Layer 2 of a small transformer language model trained on English Wikipedia (9 layers, counted from 0, width 128).
A neuron's activation on a vector x is SiLU(weights . x + bias), where the dot is the dot product.

Input weights of the MLP neurons that the questions are about. A number n stands for (n - 128) times 0.0039.
n20 (bias -0.142): 106, 103, 67, 186, 113, 145, 184, 155, 190, 118, 143, 113, 161, 116, 133, 69, 162, 119, 166, 132, 144, 127, 121, 151, 103, 160, 95, 83, 127, 163, 198, 126, 136, 117, 127, 120, 69, 113, 120, 121, 81, 100, 175, 152, 151, 41, 156, 99, 76, 148, 175, 83, 141, 117, 127, 138, 171, 120, 167, 130, 125, 164, 159, 56, 171, 44, 117, 141, 92, 127, 106, 127, 121, 123, 132, 145, 103, 123, 108, 92, 94, 126, 175, 155, 133, 94, 191, 132, 153, 152, 135, 147, 134, 115, 144, 121, 89, 101, 174, 156, 96, 122, 115, 138, 78, 119, 104, 110, 172, 145, 104, 113, 96, 167, 67, 112, 133, 115, 165, 97, 93, 123, 129, 139, 103, 23, 87, 132
n64 (bias -0.336): 169, 130, 75, 119, 123, 83, 85, 136, 121, 110, 124, 148, 113, 94, 125, 176, 157, 161, 105, 142, 66, 77, 150, 110, 97, 240, 169, 144, 149, 173, 146, 118, 53, 171, 202, 104, 123, 82, 65, 168, 149, 126, 139, 131, 106, 113, 49, 133, 99, 62, 105, 205, 119, 158, 121, 174, 139, 167, 147, 142, 110, 143, 146, 96, 131, 154, 122, 101, 63, 159, 147, 100, 124, 149, 59, 161, 124, 70, 123, 45, 166, 173, 168, 89, 175, 116, 126, 80, 149, 140, 96, 65, 148, 130, 142, 184, 146, 161, 125, 203, 109, 148, 159, 127, 155, 85, 119, 130, 91, 127, 117, 106, 132, 144, 185, 126, 172, 89, 195, 134, 149, 150, 172, 171, 122, 120, 98, 138
n103 (bias -0.202): 143, 139, 149, 133, 95, 202, 125, 105, 124, 200, 85, 151, 143, 165, 87, 127, 154, 123, 88, 187, 171, 97, 154, 64, 136, 97, 76, 141, 86, 77, 167, 148, 126, 143, 135, 138, 149, 141, 134, 123, 95, 90, 127, 156, 115, 79, 130, 135, 127, 179, 72, 123, 112, 145, 106, 117, 139, 110, 167, 158, 103, 134, 98, 103, 159, 210, 151, 121, 98, 141, 154, 70, 170, 126, 100, 121, 123, 103, 76, 172, 109, 107, 95, 129, 143, 97, 141, 94, 134, 130, 116, 164, 128, 107, 92, 89, 138, 108, 86, 150, 108, 119, 168, 150, 148, 86, 74, 101, 91, 144, 94, 112, 158, 157, 152, 127, 146, 180, 109, 161, 125, 172, 87, 87, 59, 126, 68, 123
n127 (bias -0.193): 167, 113, 94, 134, 38, 162, 136, 126, 90, 107, 217, 115, 148, 143, 57, 62, 157, 217, 80, 153, 118, 61, 136, 111, 83, 144, 100, 139, 95, 111, 120, 109, 166, 104, 143, 162, 85, 127, 101, 105, 170, 141, 172, 98, 89, 125, 92, 117, 88, 97, 128, 148, 153, 146, 148, 197, 88, 161, 117, 197, 86, 159, 148, 60, 128, 82, 169, 153, 174, 108, 78, 112, 115, 158, 126, 137, 112, 86, 162, 109, 143, 107, 138, 87, 149, 138, 95, 123, 134, 43, 120, 104, 84, 153, 154, 170, 84, 70, 176, 140, 82, 132, 85, 123, 150, 79, 136, 97, 169, 68, 150, 133, 162, 102, 158, 168, 86, 90, 147, 152, 115, 127, 61, 143, 124, 97, 145, 156
n132 (bias -0.177): 149, 73, 163, 138, 107, 108, 162, 122, 157, 153, 131, 123, 94, 194, 136, 124, 146, 117, 72, 162, 51, 161, 128, 129, 131, 153, 135, 191, 92, 128, 104, 87, 172, 178, 140, 126, 168, 116, 129, 145, 140, 143, 170, 82, 112, 89, 189, 131, 166, 162, 125, 119, 127, 165, 114, 213, 94, 156, 135, 116, 132, 124, 130, 159, 145, 116, 138, 163, 145, 108, 130, 141, 156, 139, 171, 136, 173, 132, 139, 150, 111, 168, 132, 93, 156, 182, 146, 155, 131, 136, 141, 112, 158, 132, 130, 114, 164, 70, 98, 169, 67, 149, 131, 141, 118, 84, 170, 150, 123, 165, 113, 115, 139, 149, 135, 164, 207, 95, 133, 126, 103, 166, 127, 58, 105, 115, 200, 72
n161 (bias -0.118): 142, 151, 112, 164, 149, 151, 185, 93, 181, 102, 133, 128, 109, 128, 104, 96, 129, 151, 164, 104, 108, 152, 103, 140, 184, 119, 143, 91, 115, 102, 105, 211, 82, 115, 93, 109, 49, 108, 110, 80, 113, 152, 124, 220, 125, 149, 119, 131, 127, 140, 86, 157, 103, 174, 182, 147, 188, 126, 93, 127, 94, 180, 60, 139, 98, 148, 113, 79, 98, 139, 135, 97, 105, 99, 149, 110, 164, 167, 121, 163, 223, 42, 138, 107, 147, 150, 41, 155, 70, 180, 147, 113, 121, 126, 143, 122, 90, 123, 117, 108, 139, 133, 129, 189, 135, 123, 104, 105, 88, 150, 95, 172, 165, 146, 89, 85, 114, 104, 147, 100, 150, 86, 99, 160, 132, 69, 83, 157
n171 (bias -0.098): 161, 134, 136, 103, 134, 117, 87, 106, 154, 157, 116, 169, 144, 148, 174, 129, 157, 177, 147, 138, 153, 91, 94, 147, 125, 61, 181, 85, 131, 139, 122, 82, 103, 108, 99, 105, 130, 169, 146, 139, 121, 116, 215, 146, 142, 133, 96, 80, 131, 163, 150, 146, 102, 122, 148, 96, 120, 128, 137, 172, 157, 87, 127, 113, 147, 134, 87, 149, 99, 175, 93, 134, 93, 94, 102, 175, 90, 84, 192, 102, 200, 131, 75, 122, 60, 105, 164, 129, 176, 87, 119, 166, 167, 187, 138, 81, 167, 154, 150, 118, 94, 119, 106, 92, 182, 77, 125, 108, 102, 152, 139, 109, 51, 153, 93, 140, 175, 72, 166, 76, 108, 135, 152, 128, 100, 153, 130, 123
n202 (bias -0.177): 154, 168, 177, 134, 148, 150, 115, 110, 153, 121, 113, 139, 228, 115, 103, 118, 105, 165, 190, 84, 215, 107, 135, 148, 109, 167, 143, 110, 43, 118, 104, 147, 117, 91, 136, 154, 136, 115, 104, 147, 92, 133, 89, 121, 153, 128, 136, 112, 123, 129, 132, 112, 85, 88, 112, 132, 106, 112, 162, 116, 192, 116, 94, 95, 125, 139, 178, 141, 126, 110, 156, 176, 226, 145, 135, 126, 128, 134, 118, 117, 108, 107, 124, 185, 153, 116, 68, 169, 128, 122, 178, 133, 137, 134, 114, 128, 147, 154, 185, 106, 145, 140, 130, 81, 170, 117, 86, 108, 97, 73, 163, 187, 90, 194, 136, 90, 135, 136, 120, 117, 67, 119, 105, 140, 105, 140, 38, 145
n238 (bias -0.196): 119, 246, 179, 119, 102, 150, 191, 164, 205, 96, 138, 225, 61, 59, 173, 135, 76, 144, 158, 150, 178, 48, 150, 112, 87, 134, 169, 166, 132, 114, 87, 119, 103, 172, 183, 161, 206, 161, 103, 106, 94, 116, 177, 112, 138, 207, 123, 95, 72, 92, 117, 123, 123, 155, 140, 148, 142, 122, 150, 165, 123, 133, 154, 84, 145, 145, 149, 84, 89, 164, 190, 144, 125, 117, 161, 142, 127, 159, 73, 130, 157, 115, 169, 105, 164, 123, 75, 153, 97, 153, 136, 98, 165, 176, 93, 112, 186, 140, 160, 96, 153, 62, 107, 148, 110, 133, 94, 103, 95, 136, 148, 134, 138, 130, 127, 146, 119, 133, 81, 137, 143, 113, 78, 113, 129, 139, 106, 112
n262 (bias -0.287): 152, 110, 134, 134, 125, 157, 98, 126, 185, 141, 135, 147, 126, 121, 131, 119, 112, 180, 199, 141, 122, 127, 131, 183, 153, 170, 134, 113, 120, 91, 125, 105, 80, 111, 173, 72, 126, 75, 143, 108, 88, 137, 120, 105, 190, 128, 155, 54, 171, 85, 180, 164, 118, 188, 174, 99, 79, 203, 151, 82, 111, 109, 137, 112, 158, 98, 100, 103, 147, 141, 139, 102, 94, 140, 167, 125, 91, 175, 149, 176, 97, 135, 44, 98, 153, 197, 184, 127, 96, 148, 97, 103, 78, 90, 114, 140, 177, 107, 103, 106, 141, 79, 158, 107, 118, 139, 127, 123, 85, 136, 112, 87, 110, 153, 118, 108, 163, 144, 82, 127, 156, 160, 128, 137, 115, 137, 92, 112
n370 (bias -0.198): 200, 151, 97, 91, 201, 133, 142, 197, 108, 48, 96, 110, 150, 67, 84, 189, 117, 125, 200, 138, 131, 108, 122, 140, 162, 165, 113, 103, 183, 171, 175, 133, 151, 100, 106, 66, 161, 136, 154, 96, 125, 162, 134, 89, 203, 168, 136, 87, 127, 134, 82, 140, 178, 219, 122, 139, 100, 126, 130, 138, 182, 147, 103, 128, 150, 128, 136, 199, 93, 163, 154, 170, 157, 98, 129, 83, 157, 121, 113, 128, 66, 105, 158, 80, 137, 123, 97, 91, 137, 95, 111, 143, 142, 154, 60, 107, 136, 113, 153, 101, 94, 183, 120, 168, 152, 107, 136, 123, 135, 55, 144, 104, 132, 101, 121, 114, 123, 114, 165, 47, 148, 151, 153, 104, 92, 85, 82, 56
n426 (bias -0.358): 59, 128, 162, 124, 113, 115, 119, 213, 110, 159, 112, 154, 151, 78, 89, 150, 104, 101, 162, 132, 54, 148, 118, 72, 213, 124, 141, 121, 207, 128, 105, 116, 128, 102, 141, 98, 130, 126, 102, 90, 101, 111, 134, 195, 176, 173, 140, 123, 147, 111, 64, 124, 177, 135, 124, 113, 112, 119, 125, 141, 125, 107, 134, 153, 147, 173, 145, 139, 86, 131, 135, 94, 127, 109, 126, 156, 139, 131, 129, 108, 122, 123, 79, 103, 101, 104, 65, 179, 121, 98, 140, 146, 136, 149, 83, 98, 159, 145, 176, 119, 157, 213, 169, 159, 129, 95, 114, 107, 161, 109, 124, 107, 119, 172, 98, 114, 144, 122, 130, 83, 151, 95, 162, 77, 50, 175, 87, 166
n473 (bias -0.154): 185, 149, 129, 137, 103, 175, 125, 110, 114, 178, 134, 167, 127, 134, 166, 89, 100, 120, 133, 135, 118, 99, 121, 107, 138, 114, 94, 102, 111, 92, 82, 141, 159, 141, 164, 56, 144, 98, 97, 168, 156, 113, 159, 91, 133, 154, 64, 128, 144, 136, 140, 49, 134, 135, 141, 184, 111, 103, 170, 132, 130, 95, 87, 116, 160, 107, 109, 81, 137, 160, 135, 109, 110, 67, 58, 140, 181, 104, 134, 40, 143, 144, 171, 160, 131, 148, 135, 127, 129, 175, 116, 117, 148, 126, 147, 60, 165, 118, 156, 40, 172, 62, 83, 70, 152, 169, 133, 109, 102, 71, 74, 167, 106, 131, 123, 188, 181, 103, 125, 159, 84, 108, 133, 106, 123, 108, 109, 149
n489 (bias -0.274): 118, 126, 73, 165, 113, 147, 126, 218, 101, 129, 118, 143, 115, 114, 109, 167, 130, 83, 156, 49, 154, 119, 151, 171, 127, 23, 171, 172, 140, 61, 176, 133, 48, 116, 72, 117, 96, 165, 107, 136, 174, 69, 206, 99, 136, 62, 148, 96, 148, 162, 182, 134, 91, 138, 116, 63, 123, 140, 126, 222, 91, 123, 158, 112, 158, 112, 89, 120, 58, 58, 127, 90, 206, 139, 112, 97, 134, 100, 119, 96, 104, 124, 191, 141, 111, 173, 120, 184, 90, 196, 118, 121, 121, 93, 74, 84, 103, 193, 125, 125, 76, 151, 45, 150, 103, 104, 137, 152, 163, 131, 164, 123, 162, 151, 139, 68, 152, 164, 86, 126, 152, 100, 95, 140, 102, 6, 158, 143
n493 (bias -0.106): 147, 178, 121, 88, 165, 126, 121, 176, 160, 102, 131, 203, 194, 102, 144, 108, 156, 74, 125, 142, 152, 142, 94, 172, 143, 134, 159, 47, 138, 151, 141, 140, 142, 69, 122, 123, 149, 40, 77, 100, 67, 120, 131, 136, 114, 185, 128, 104, 116, 122, 160, 71, 156, 156, 109, 111, 138, 141, 94, 87, 171, 134, 72, 119, 115, 184, 118, 139, 138, 108, 135, 144, 147, 122, 69, 120, 94, 131, 119, 161, 163, 82, 112, 123, 161, 97, 98, 194, 115, 123, 131, 99, 200, 112, 92, 160, 105, 175, 115, 216, 179, 153, 102, 110, 179, 155, 142, 115, 102, 152, 148, 116, 178, 120, 224, 137, 119, 135, 155, 113, 142, 118, 132, 105, 178, 144, 122, 154
n502 (bias -0.299): 95, 91, 123, 169, 187, 89, 173, 105, 144, 176, 119, 118, 91, 141, 132, 135, 113, 139, 136, 68, 176, 90, 125, 147, 199, 121, 120, 117, 87, 113, 133, 91, 145, 161, 76, 145, 118, 117, 147, 150, 129, 144, 131, 97, 132, 101, 134, 70, 102, 126, 135, 182, 117, 105, 137, 156, 191, 150, 147, 129, 137, 177, 129, 153, 116, 121, 100, 149, 27, 96, 144, 118, 102, 175, 96, 164, 144, 150, 165, 135, 123, 102, 97, 137, 116, 95, 156, 105, 108, 158, 112, 93, 158, 150, 111, 160, 62, 94, 120, 118, 120, 104, 119, 94, 170, 141, 114, 110, 111, 199, 70, 110, 129, 160, 138, 128, 116, 150, 125, 70, 68, 121, 95, 112, 138, 169, 104, 132
n504 (bias -0.134): 135, 180, 155, 119, 97, 148, 149, 155, 145, 73, 173, 151, 132, 141, 116, 112, 125, 148, 199, 110, 149, 117, 138, 98, 146, 102, 99, 143, 193, 160, 132, 114, 167, 97, 123, 184, 93, 112, 99, 157, 113, 85, 92, 143, 127, 165, 35, 153, 210, 124, 103, 118, 122, 206, 118, 117, 141, 135, 142, 151, 205, 147, 110, 103, 134, 117, 142, 166, 126, 132, 51, 156, 149, 150, 124, 142, 128, 131, 155, 137, 137, 176, 150, 115, 171, 123, 118, 150, 110, 77, 55, 99, 130, 98, 113, 137, 157, 191, 80, 115, 155, 117, 139, 97, 120, 132, 101, 197, 108, 89, 125, 139, 124, 152, 146, 115, 138, 141, 151, 103, 134, 121, 111, 146, 165, 123, 72, 119

Each question shows a token from some text and the vector x that enters the MLP there. A number n stands for (n - 128) times 0.065.

",": 116, 130, 138, 92, 131, 140, 172, 129, 140, 75, 116, 150, 121, 118, 96, 122, 156, 146, 102, 144, 152, 117, 174, 129, 139, 111, 176, 99, 130, 131, 136, 158, 111, 146, 122, 110, 153, 150, 145, 150, 136, 131, 133, 146, 131, 155, 134, 167, 85, 120, 134, 161, 100, 129, 93, 116, 158, 161, 114, 112, 148, 107, 165, 141, 145, 135, 132, 109, 116, 99, 142, 107, 114, 112, 165, 115, 139, 130, 92, 104, 152, 151, 125, 157, 139, 135, 104, 126, 123, 110, 129, 147, 123, 121, 126, 141, 143, 140, 140, 144, 178, 94, 141, 115, 141, 147, 114, 151, 131, 119, 116, 135, 97, 102, 120, 119, 110, 121, 100, 150, 129, 130, 89, 143, 143, 120, 130, 133
Which three neurons fire most, strongest first? n238, n161, n202

"iv": 118, 108, 173, 101, 167, 125, 133, 135, 102, 92, 107, 122, 142, 141, 97, 97, 148, 135, 133, 152, 108, 154, 116, 155, 142, 92, 155, 118, 145, 148, 115, 151, 130, 125, 121, 132, 129, 132, 187, 127, 135, 131, 122, 138, 128, 126, 125, 157, 138, 126, 156, 179, 134, 129, 130, 123, 125, 133, 117, 127, 98, 103, 121, 112, 119, 126, 130, 151, 129, 107, 96, 128, 141, 119, 93, 126, 122, 163, 93, 146, 132, 138, 109, 140, 130, 137, 106, 86, 177, 147, 141, 140, 158, 99, 126, 105, 134, 158, 152, 158, 171, 169, 163, 135, 139, 150, 114, 137, 146, 105, 126, 119, 125, 40, 120, 101, 122, 134, 116, 130, 128, 163, 110, 133, 142, 142, 141, 130
Which neuron lights up most? n493

" ch": 86, 127, 135, 74, 143, 123, 160, 130, 109, 153, 121, 132, 146, 142, 114, 128, 169, 139, 142, 134, 123, 162, 117, 118, 126, 107, 147, 88, 126, 121, 120, 140, 114, 142, 134, 146, 148, 152, 187, 165, 112, 118, 110, 142, 128, 144, 125, 165, 113, 152, 181, 165, 133, 143, 105, 126, 122, 134, 144, 93, 110, 124, 153, 155, 134, 130, 164, 143, 139, 84, 103, 113, 140, 94, 147, 125, 154, 146, 127, 111, 137, 196, 133, 122, 159, 125, 111, 118, 122, 141, 131, 170, 116, 129, 127, 144, 126, 150, 96, 124, 161, 109, 150, 120, 124, 158, 119, 145, 172, 80, 109, 130, 97, 110, 111, 110, 136, 133, 115, 128, 133, 142, 122, 136, 144, 154, 151, 133
Which neuron lights up most? n504

"ol": 120, 131, 145, 76, 122, 114, 158, 128, 94, 105, 125, 111, 102, 147, 123, 136, 142, 131, 137, 126, 127, 111, 159, 134, 106, 112, 132, 121, 146, 143, 135, 142, 154, 171, 127, 163, 134, 132, 186, 127, 144, 113, 116, 114, 104, 137, 128, 149, 140, 127, 146, 183, 112, 150, 103, 146, 130, 125, 99, 118, 115, 121, 123, 112, 127, 146, 111, 157, 91, 117, 130, 129, 137, 140, 117, 118, 164, 154, 112, 95, 153, 167, 94, 130, 156, 143, 133, 86, 133, 120, 117, 154, 117, 141, 142, 145, 124, 127, 159, 161, 151, 143, 127, 124, 127, 187, 112, 140, 146, 93, 86, 125, 116, 87, 115, 126, 126, 109, 161, 133, 111, 175, 126, 152, 146, 130, 154, 148
Which neuron lights up most? n64

"ame": 66, 134, 115, 87, 150, 102, 170, 110, 122, 81, 108, 135, 130, 175, 105, 119, 119, 116, 101, 139, 127, 132, 152, 129, 136, 112, 154, 82, 141, 131, 125, 158, 116, 113, 115, 148, 153, 154, 199, 162, 150, 129, 148, 124, 138, 122, 114, 150, 129, 137, 166, 152, 115, 104, 121, 102, 131, 136, 126, 101, 132, 117, 157, 128, 122, 118, 154, 131, 129, 94, 116, 111, 129, 93, 148, 129, 153, 122, 93, 107, 119, 127, 110, 140, 128, 158, 124, 110, 130, 135, 145, 167, 109, 128, 133, 111, 132, 143, 131, 149, 142, 149, 151, 136, 145, 163, 147, 150, 136, 133, 120, 133, 71, 69, 132, 114, 131, 133, 118, 148, 148, 140, 103, 129, 164, 101, 148, 141
The most active neuron and its activation: n489, at about 1

"ct": 128, 123, 104, 77, 151, 118, 136, 117, 97, 104, 131, 129, 106, 154, 109, 125, 173, 116, 137, 130, 140, 120, 127, 139, 123, 136, 147, 113, 93, 117, 147, 138, 120, 124, 138, 122, 116, 171, 158, 119, 152, 125, 148, 120, 139, 114, 139, 176, 137, 164, 152, 190, 119, 106, 68, 124, 119, 134, 135, 132, 102, 118, 117, 126, 129, 122, 147, 115, 153, 96, 96, 122, 111, 112, 138, 132, 163, 128, 77, 118, 126, 142, 80, 148, 144, 134, 132, 121, 135, 136, 159, 148, 128, 95, 119, 142, 126, 166, 159, 156, 142, 128, 132, 151, 129, 143, 175, 139, 146, 111, 101, 111, 104, 67, 129, 137, 123, 134, 134, 130, 134, 171, 107, 148, 140, 146, 160, 142
Which neuron lights up most? n489

"ag": 129, 112, 111, 93, 159, 147, 129, 116, 86, 101, 98, 137, 75, 155, 114, 130, 143, 147, 128, 128, 118, 121, 170, 130, 100, 126, 139, 126, 100, 119, 164, 120, 113, 129, 134, 111, 124, 147, 182, 124, 115, 143, 123, 129, 113, 112, 122, 165, 132, 122, 176, 158, 94, 125, 106, 151, 120, 142, 136, 118, 113, 138, 158, 138, 126, 138, 131, 116, 150, 102, 122, 122, 122, 161, 129, 123, 146, 142, 84, 103, 133, 122, 112, 153, 176, 132, 153, 118, 167, 113, 140, 150, 129, 153, 150, 138, 114, 152, 174, 148, 154, 88, 138, 102, 154, 138, 122, 150, 119, 130, 104, 131, 105, 91, 103, 145, 127, 130, 129, 130, 110, 165, 107, 119, 159, 131, 145, 163
The most active neuron and its activation: n64, at about 1.1

"ar": 108, 129, 99, 118, 139, 113, 171, 118, 115, 78, 128, 121, 143, 132, 123, 120, 114, 141, 108, 128, 109, 122, 130, 124, 149, 110, 160, 99, 135, 127, 149, 163, 144, 142, 118, 131, 144, 141, 195, 127, 126, 135, 105, 135, 134, 126, 129, 164, 123, 149, 124, 127, 100, 95, 135, 168, 125, 111, 106, 123, 126, 118, 142, 162, 125, 135, 103, 100, 130, 120, 134, 118, 139, 125, 115, 121, 141, 174, 117, 142, 123, 175, 152, 146, 159, 137, 107, 112, 164, 112, 133, 126, 102, 137, 165, 101, 101, 123, 149, 130, 174, 142, 131, 114, 146, 174, 143, 132, 169, 110, 83, 130, 92, 58, 112, 124, 155, 132, 112, 127, 122, 139, 122, 119, 163, 110, 158, 154
Which neuron lights up most? n473

"ian": 109, 130, 126, 127, 129, 123, 152, 121, 88, 92, 79, 108, 117, 139, 106, 129, 149, 158, 121, 111, 121, 103, 148, 132, 123, 124, 131, 113, 123, 136, 150, 152, 121, 130, 119, 130, 140, 158, 162, 125, 118, 152, 136, 113, 106, 125, 119, 146, 113, 132, 167, 155, 118, 89, 97, 124, 131, 152, 127, 88, 138, 121, 160, 137, 126, 155, 165, 152, 150, 84, 124, 128, 133, 132, 135, 102, 141, 167, 96, 105, 157, 163, 108, 135, 156, 125, 130, 113, 134, 122, 146, 176, 101, 152, 125, 159, 130, 162, 142, 147, 143, 105, 120, 122, 128, 154, 138, 139, 144, 132, 93, 127, 98, 58, 95, 143, 124, 137, 119, 129, 125, 138, 97, 119, 167, 131, 137, 178
The two highest activations, in order: n127, n502

"ur": 80, 129, 114, 104, 118, 106, 123, 103, 157, 97, 128, 130, 101, 140, 126, 112, 138, 116, 129, 118, 126, 151, 110, 160, 106, 106, 138, 96, 147, 126, 163, 139, 131, 125, 127, 125, 110, 146, 164, 164, 118, 132, 142, 141, 114, 102, 121, 158, 125, 149, 131, 150, 122, 121, 106, 131, 129, 131, 123, 99, 95, 106, 151, 128, 100, 139, 142, 166, 160, 96, 117, 144, 135, 97, 130, 135, 163, 148, 85, 110, 133, 133, 121, 127, 142, 130, 100, 120, 145, 141, 152, 128, 112, 144, 133, 146, 143, 136, 141, 157, 154, 152, 145, 128, 123, 147, 140, 87, 150, 107, 83, 104, 92, 59, 103, 122, 126, 125, 77, 114, 137, 181, 93, 146, 149, 142, 134, 159
Which neuron lights up most? n20

"ir": 102, 124, 129, 106, 148, 129, 134, 95, 103, 89, 118, 142, 76, 141, 129, 135, 124, 149, 94, 132, 106, 127, 133, 166, 106, 123, 164, 133, 120, 112, 168, 119, 139, 126, 151, 124, 112, 173, 149, 141, 136, 153, 152, 140, 138, 112, 119, 168, 127, 152, 145, 152, 124, 120, 117, 145, 124, 129, 127, 109, 115, 123, 144, 143, 105, 126, 137, 141, 162, 71, 121, 134, 121, 119, 138, 142, 144, 135, 86, 111, 145, 134, 113, 147, 163, 149, 107, 119, 148, 111, 163, 143, 110, 107, 113, 122, 135, 144, 135, 147, 134, 103, 136, 105, 118, 128, 135, 152, 143, 107, 103, 114, 97, 76, 125, 147, 128, 89, 90, 136, 132, 165, 109, 148, 180, 155, 150, 149
Which neuron lights up most? n132

"v": 104, 124, 169, 101, 125, 129, 178, 106, 101, 101, 128, 107, 112, 146, 99, 126, 145, 123, 128, 133, 129, 117, 126, 131, 111, 113, 159, 96, 113, 117, 149, 149, 138, 166, 121, 141, 127, 144, 208, 134, 145, 127, 86, 136, 128, 156, 132, 166, 135, 129, 160, 176, 101, 111, 114, 136, 136, 137, 95, 97, 125, 132, 157, 134, 110, 143, 100, 122, 116, 133, 116, 121, 122, 112, 120, 117, 157, 193, 119, 94, 143, 143, 142, 173, 137, 110, 128, 102, 158, 149, 129, 134, 136, 130, 135, 110, 118, 148, 113, 143, 143, 120, 140, 107, 136, 153, 98, 150, 142, 100, 128, 138, 146, 83, 132, 98, 140, 123, 159, 106, 129, 149, 118, 153, 140, 113, 132, 133
The two highest activations, in order: n161, n502

".": 74, 132, 137, 55, 119, 103, 149, 160, 125, 93, 107, 122, 161, 119, 126, 108, 132, 123, 93, 150, 121, 168, 144, 127, 131, 141, 134, 86, 143, 134, 114, 117, 134, 144, 128, 115, 124, 112, 192, 146, 122, 145, 145, 133, 123, 135, 137, 155, 107, 140, 141, 147, 149, 134, 120, 106, 133, 128, 125, 104, 120, 119, 142, 138, 111, 144, 168, 144, 132, 122, 93, 87, 130, 127, 151, 133, 130, 109, 107, 116, 134, 172, 103, 132, 114, 158, 121, 119, 148, 102, 131, 152, 140, 120, 113, 103, 141, 152, 152, 137, 152, 156, 132, 133, 144, 144, 112, 149, 151, 108, 123, 128, 75, 52, 103, 98, 124, 109, 101, 130, 103, 149, 123, 131, 141, 150, 135, 180
Which neuron lights up most? n426

" not": 93, 133, 131, 76, 138, 128, 149, 100, 102, 68, 137, 152, 136, 125, 119, 118, 147, 123, 141, 122, 105, 156, 120, 138, 126, 126, 150, 87, 124, 118, 153, 143, 95, 98, 132, 121, 137, 152, 182, 129, 115, 123, 118, 145, 163, 134, 126, 150, 132, 130, 170, 180, 117, 114, 136, 153, 141, 137, 125, 138, 132, 109, 171, 148, 126, 136, 130, 88, 122, 88, 127, 123, 116, 108, 137, 127, 152, 113, 103, 126, 113, 172, 100, 154, 147, 150, 104, 116, 148, 134, 147, 166, 127, 89, 142, 133, 136, 138, 120, 151, 143, 98, 162, 105, 152, 156, 129, 137, 157, 113, 90, 128, 84, 73, 136, 109, 119, 130, 116, 138, 134, 130, 112, 153, 142, 148, 156, 132
Which neuron lights up most? n262

" reg": 104, 125, 118, 93, 137, 111, 158, 108, 116, 107, 112, 145, 97, 143, 107, 113, 124, 134, 123, 137, 145, 159, 127, 129, 102, 142, 157, 110, 99, 123, 138, 126, 115, 130, 117, 168, 122, 138, 225, 147, 121, 130, 136, 131, 103, 109, 137, 175, 103, 127, 151, 175, 125, 119, 83, 111, 141, 150, 111, 105, 130, 106, 146, 165, 151, 144, 134, 97, 134, 67, 139, 122, 131, 96, 142, 128, 162, 141, 90, 110, 126, 135, 114, 158, 161, 160, 127, 98, 135, 159, 113, 171, 131, 145, 141, 150, 124, 150, 139, 149, 147, 110, 144, 114, 109, 118, 119, 132, 137, 111, 129, 127, 107, 74, 123, 134, 123, 143, 155, 97, 133, 152, 109, 128, 142, 143, 142, 137
Which neuron lights up most? n502

"r": 107, 124, 145, 67, 89, 123, 153, 118, 98, 88, 125, 107, 118, 120, 115, 119, 134, 100, 101, 132, 97, 170, 131, 118, 125, 118, 153, 121, 152, 133, 140, 144, 137, 142, 118, 130, 131, 139, 193, 87, 149, 110, 95, 130, 126, 118, 138, 157, 109, 134, 179, 140, 125, 157, 70, 129, 130, 130, 97, 101, 135, 107, 111, 163, 127, 147, 119, 142, 91, 139, 134, 106, 134, 128, 127, 127, 142, 181, 106, 121, 116, 156, 128, 134, 134, 144, 101, 70, 143, 139, 106, 128, 118, 130, 143, 128, 112, 141, 129, 158, 148, 105, 141, 105, 120, 127, 115, 126, 143, 98, 129, 126, 124, 55, 120, 142, 130, 136, 122, 138, 148, 147, 124, 159, 134, 131, 129, 142
Which neuron lights up most? n370

"op": 97, 124, 116, 110, 121, 104, 156, 101, 118, 80, 105, 121, 146, 154, 117, 113, 121, 124, 146, 146, 103, 101, 128, 144, 121, 103, 122, 89, 83, 121, 144, 133, 117, 130, 119, 152, 147, 99, 219, 133, 118, 111, 116, 123, 96, 155, 138, 145, 142, 129, 142, 124, 122, 103, 102, 124, 111, 148, 135, 124, 102, 68, 132, 165, 120, 137, 124, 92, 137, 116, 111, 129, 131, 129, 111, 142, 125, 145, 100, 138, 133, 164, 114, 153, 134, 156, 129, 104, 173, 133, 129, 108, 141, 122, 145, 119, 137, 134, 120, 146, 162, 164, 138, 125, 163, 138, 133, 123, 154, 131, 101, 137, 118, 101, 120, 118, 139, 87, 108, 158, 134, 162, 107, 168, 135, 137, 141, 153
Which neuron lights up most? n493

"ear": 98, 98, 131, 102, 166, 86, 170, 118, 115, 67, 123, 130, 109, 147, 126, 123, 123, 133, 131, 140, 136, 119, 153, 114, 113, 97, 183, 85, 135, 143, 124, 148, 126, 137, 127, 135, 127, 187, 181, 153, 155, 108, 119, 121, 151, 130, 121, 169, 127, 116, 135, 145, 96, 105, 145, 118, 133, 133, 107, 104, 128, 110, 132, 125, 102, 128, 121, 137, 125, 103, 103, 138, 129, 112, 161, 159, 124, 151, 94, 102, 123, 150, 127, 123, 98, 135, 115, 115, 138, 132, 145, 165, 99, 110, 124, 103, 133, 165, 108, 148, 153, 136, 128, 126, 131, 174, 119, 123, 140, 130, 109, 124, 115, 73, 142, 135, 141, 123, 149, 122, 137, 147, 119, 130, 141, 114, 166, 144
The two highest activations, in order: n171, n489

"f": 72, 135, 130, 123, 122, 118, 155, 78, 71, 122, 134, 126, 93, 155, 143, 143, 151, 123, 129, 176, 101, 131, 119, 122, 122, 111, 123, 92, 135, 125, 131, 156, 147, 146, 136, 159, 120, 155, 177, 138, 174, 110, 132, 155, 114, 147, 100, 136, 132, 125, 179, 131, 121, 111, 101, 131, 145, 131, 118, 107, 109, 120, 127, 131, 118, 136, 153, 108, 145, 124, 150, 126, 118, 69, 146, 120, 136, 152, 115, 123, 136, 172, 128, 144, 146, 139, 129, 134, 127, 101, 124, 120, 113, 121, 157, 113, 146, 163, 150, 158, 140, 108, 120, 137, 152, 159, 112, 134, 153, 96, 99, 108, 127, 78, 126, 150, 133, 128, 126, 117, 109, 179, 91, 142, 117, 129, 120, 145
Which neuron lights up most? n473

"ch": 107, 140, 132, 98, 152, 115, 115, 140, 133, 138, 140, 108, 96, 133, 146, 126, 144, 118, 130, 128, 113, 136, 139, 146, 138, 117, 172, 71, 108, 102, 132, 148, 136, 112, 104, 130, 142, 126, 195, 147, 124, 115, 127, 138, 116, 123, 120, 162, 109, 134, 152, 169, 129, 140, 132, 154, 95, 125, 153, 83, 120, 133, 117, 138, 122, 124, 135, 144, 93, 83, 94, 148, 128, 86, 138, 128, 154, 175, 123, 102, 152, 147, 118, 98, 140, 91, 113, 126, 155, 104, 130, 143, 125, 157, 122, 164, 106, 148, 129, 138, 166, 101, 141, 105, 143, 149, 121, 115, 154, 95, 95, 128, 106, 117, 120, 102, 134, 99, 104, 95, 135, 160, 112, 155, 151, 142, 142, 137
Which neuron lights up most? n502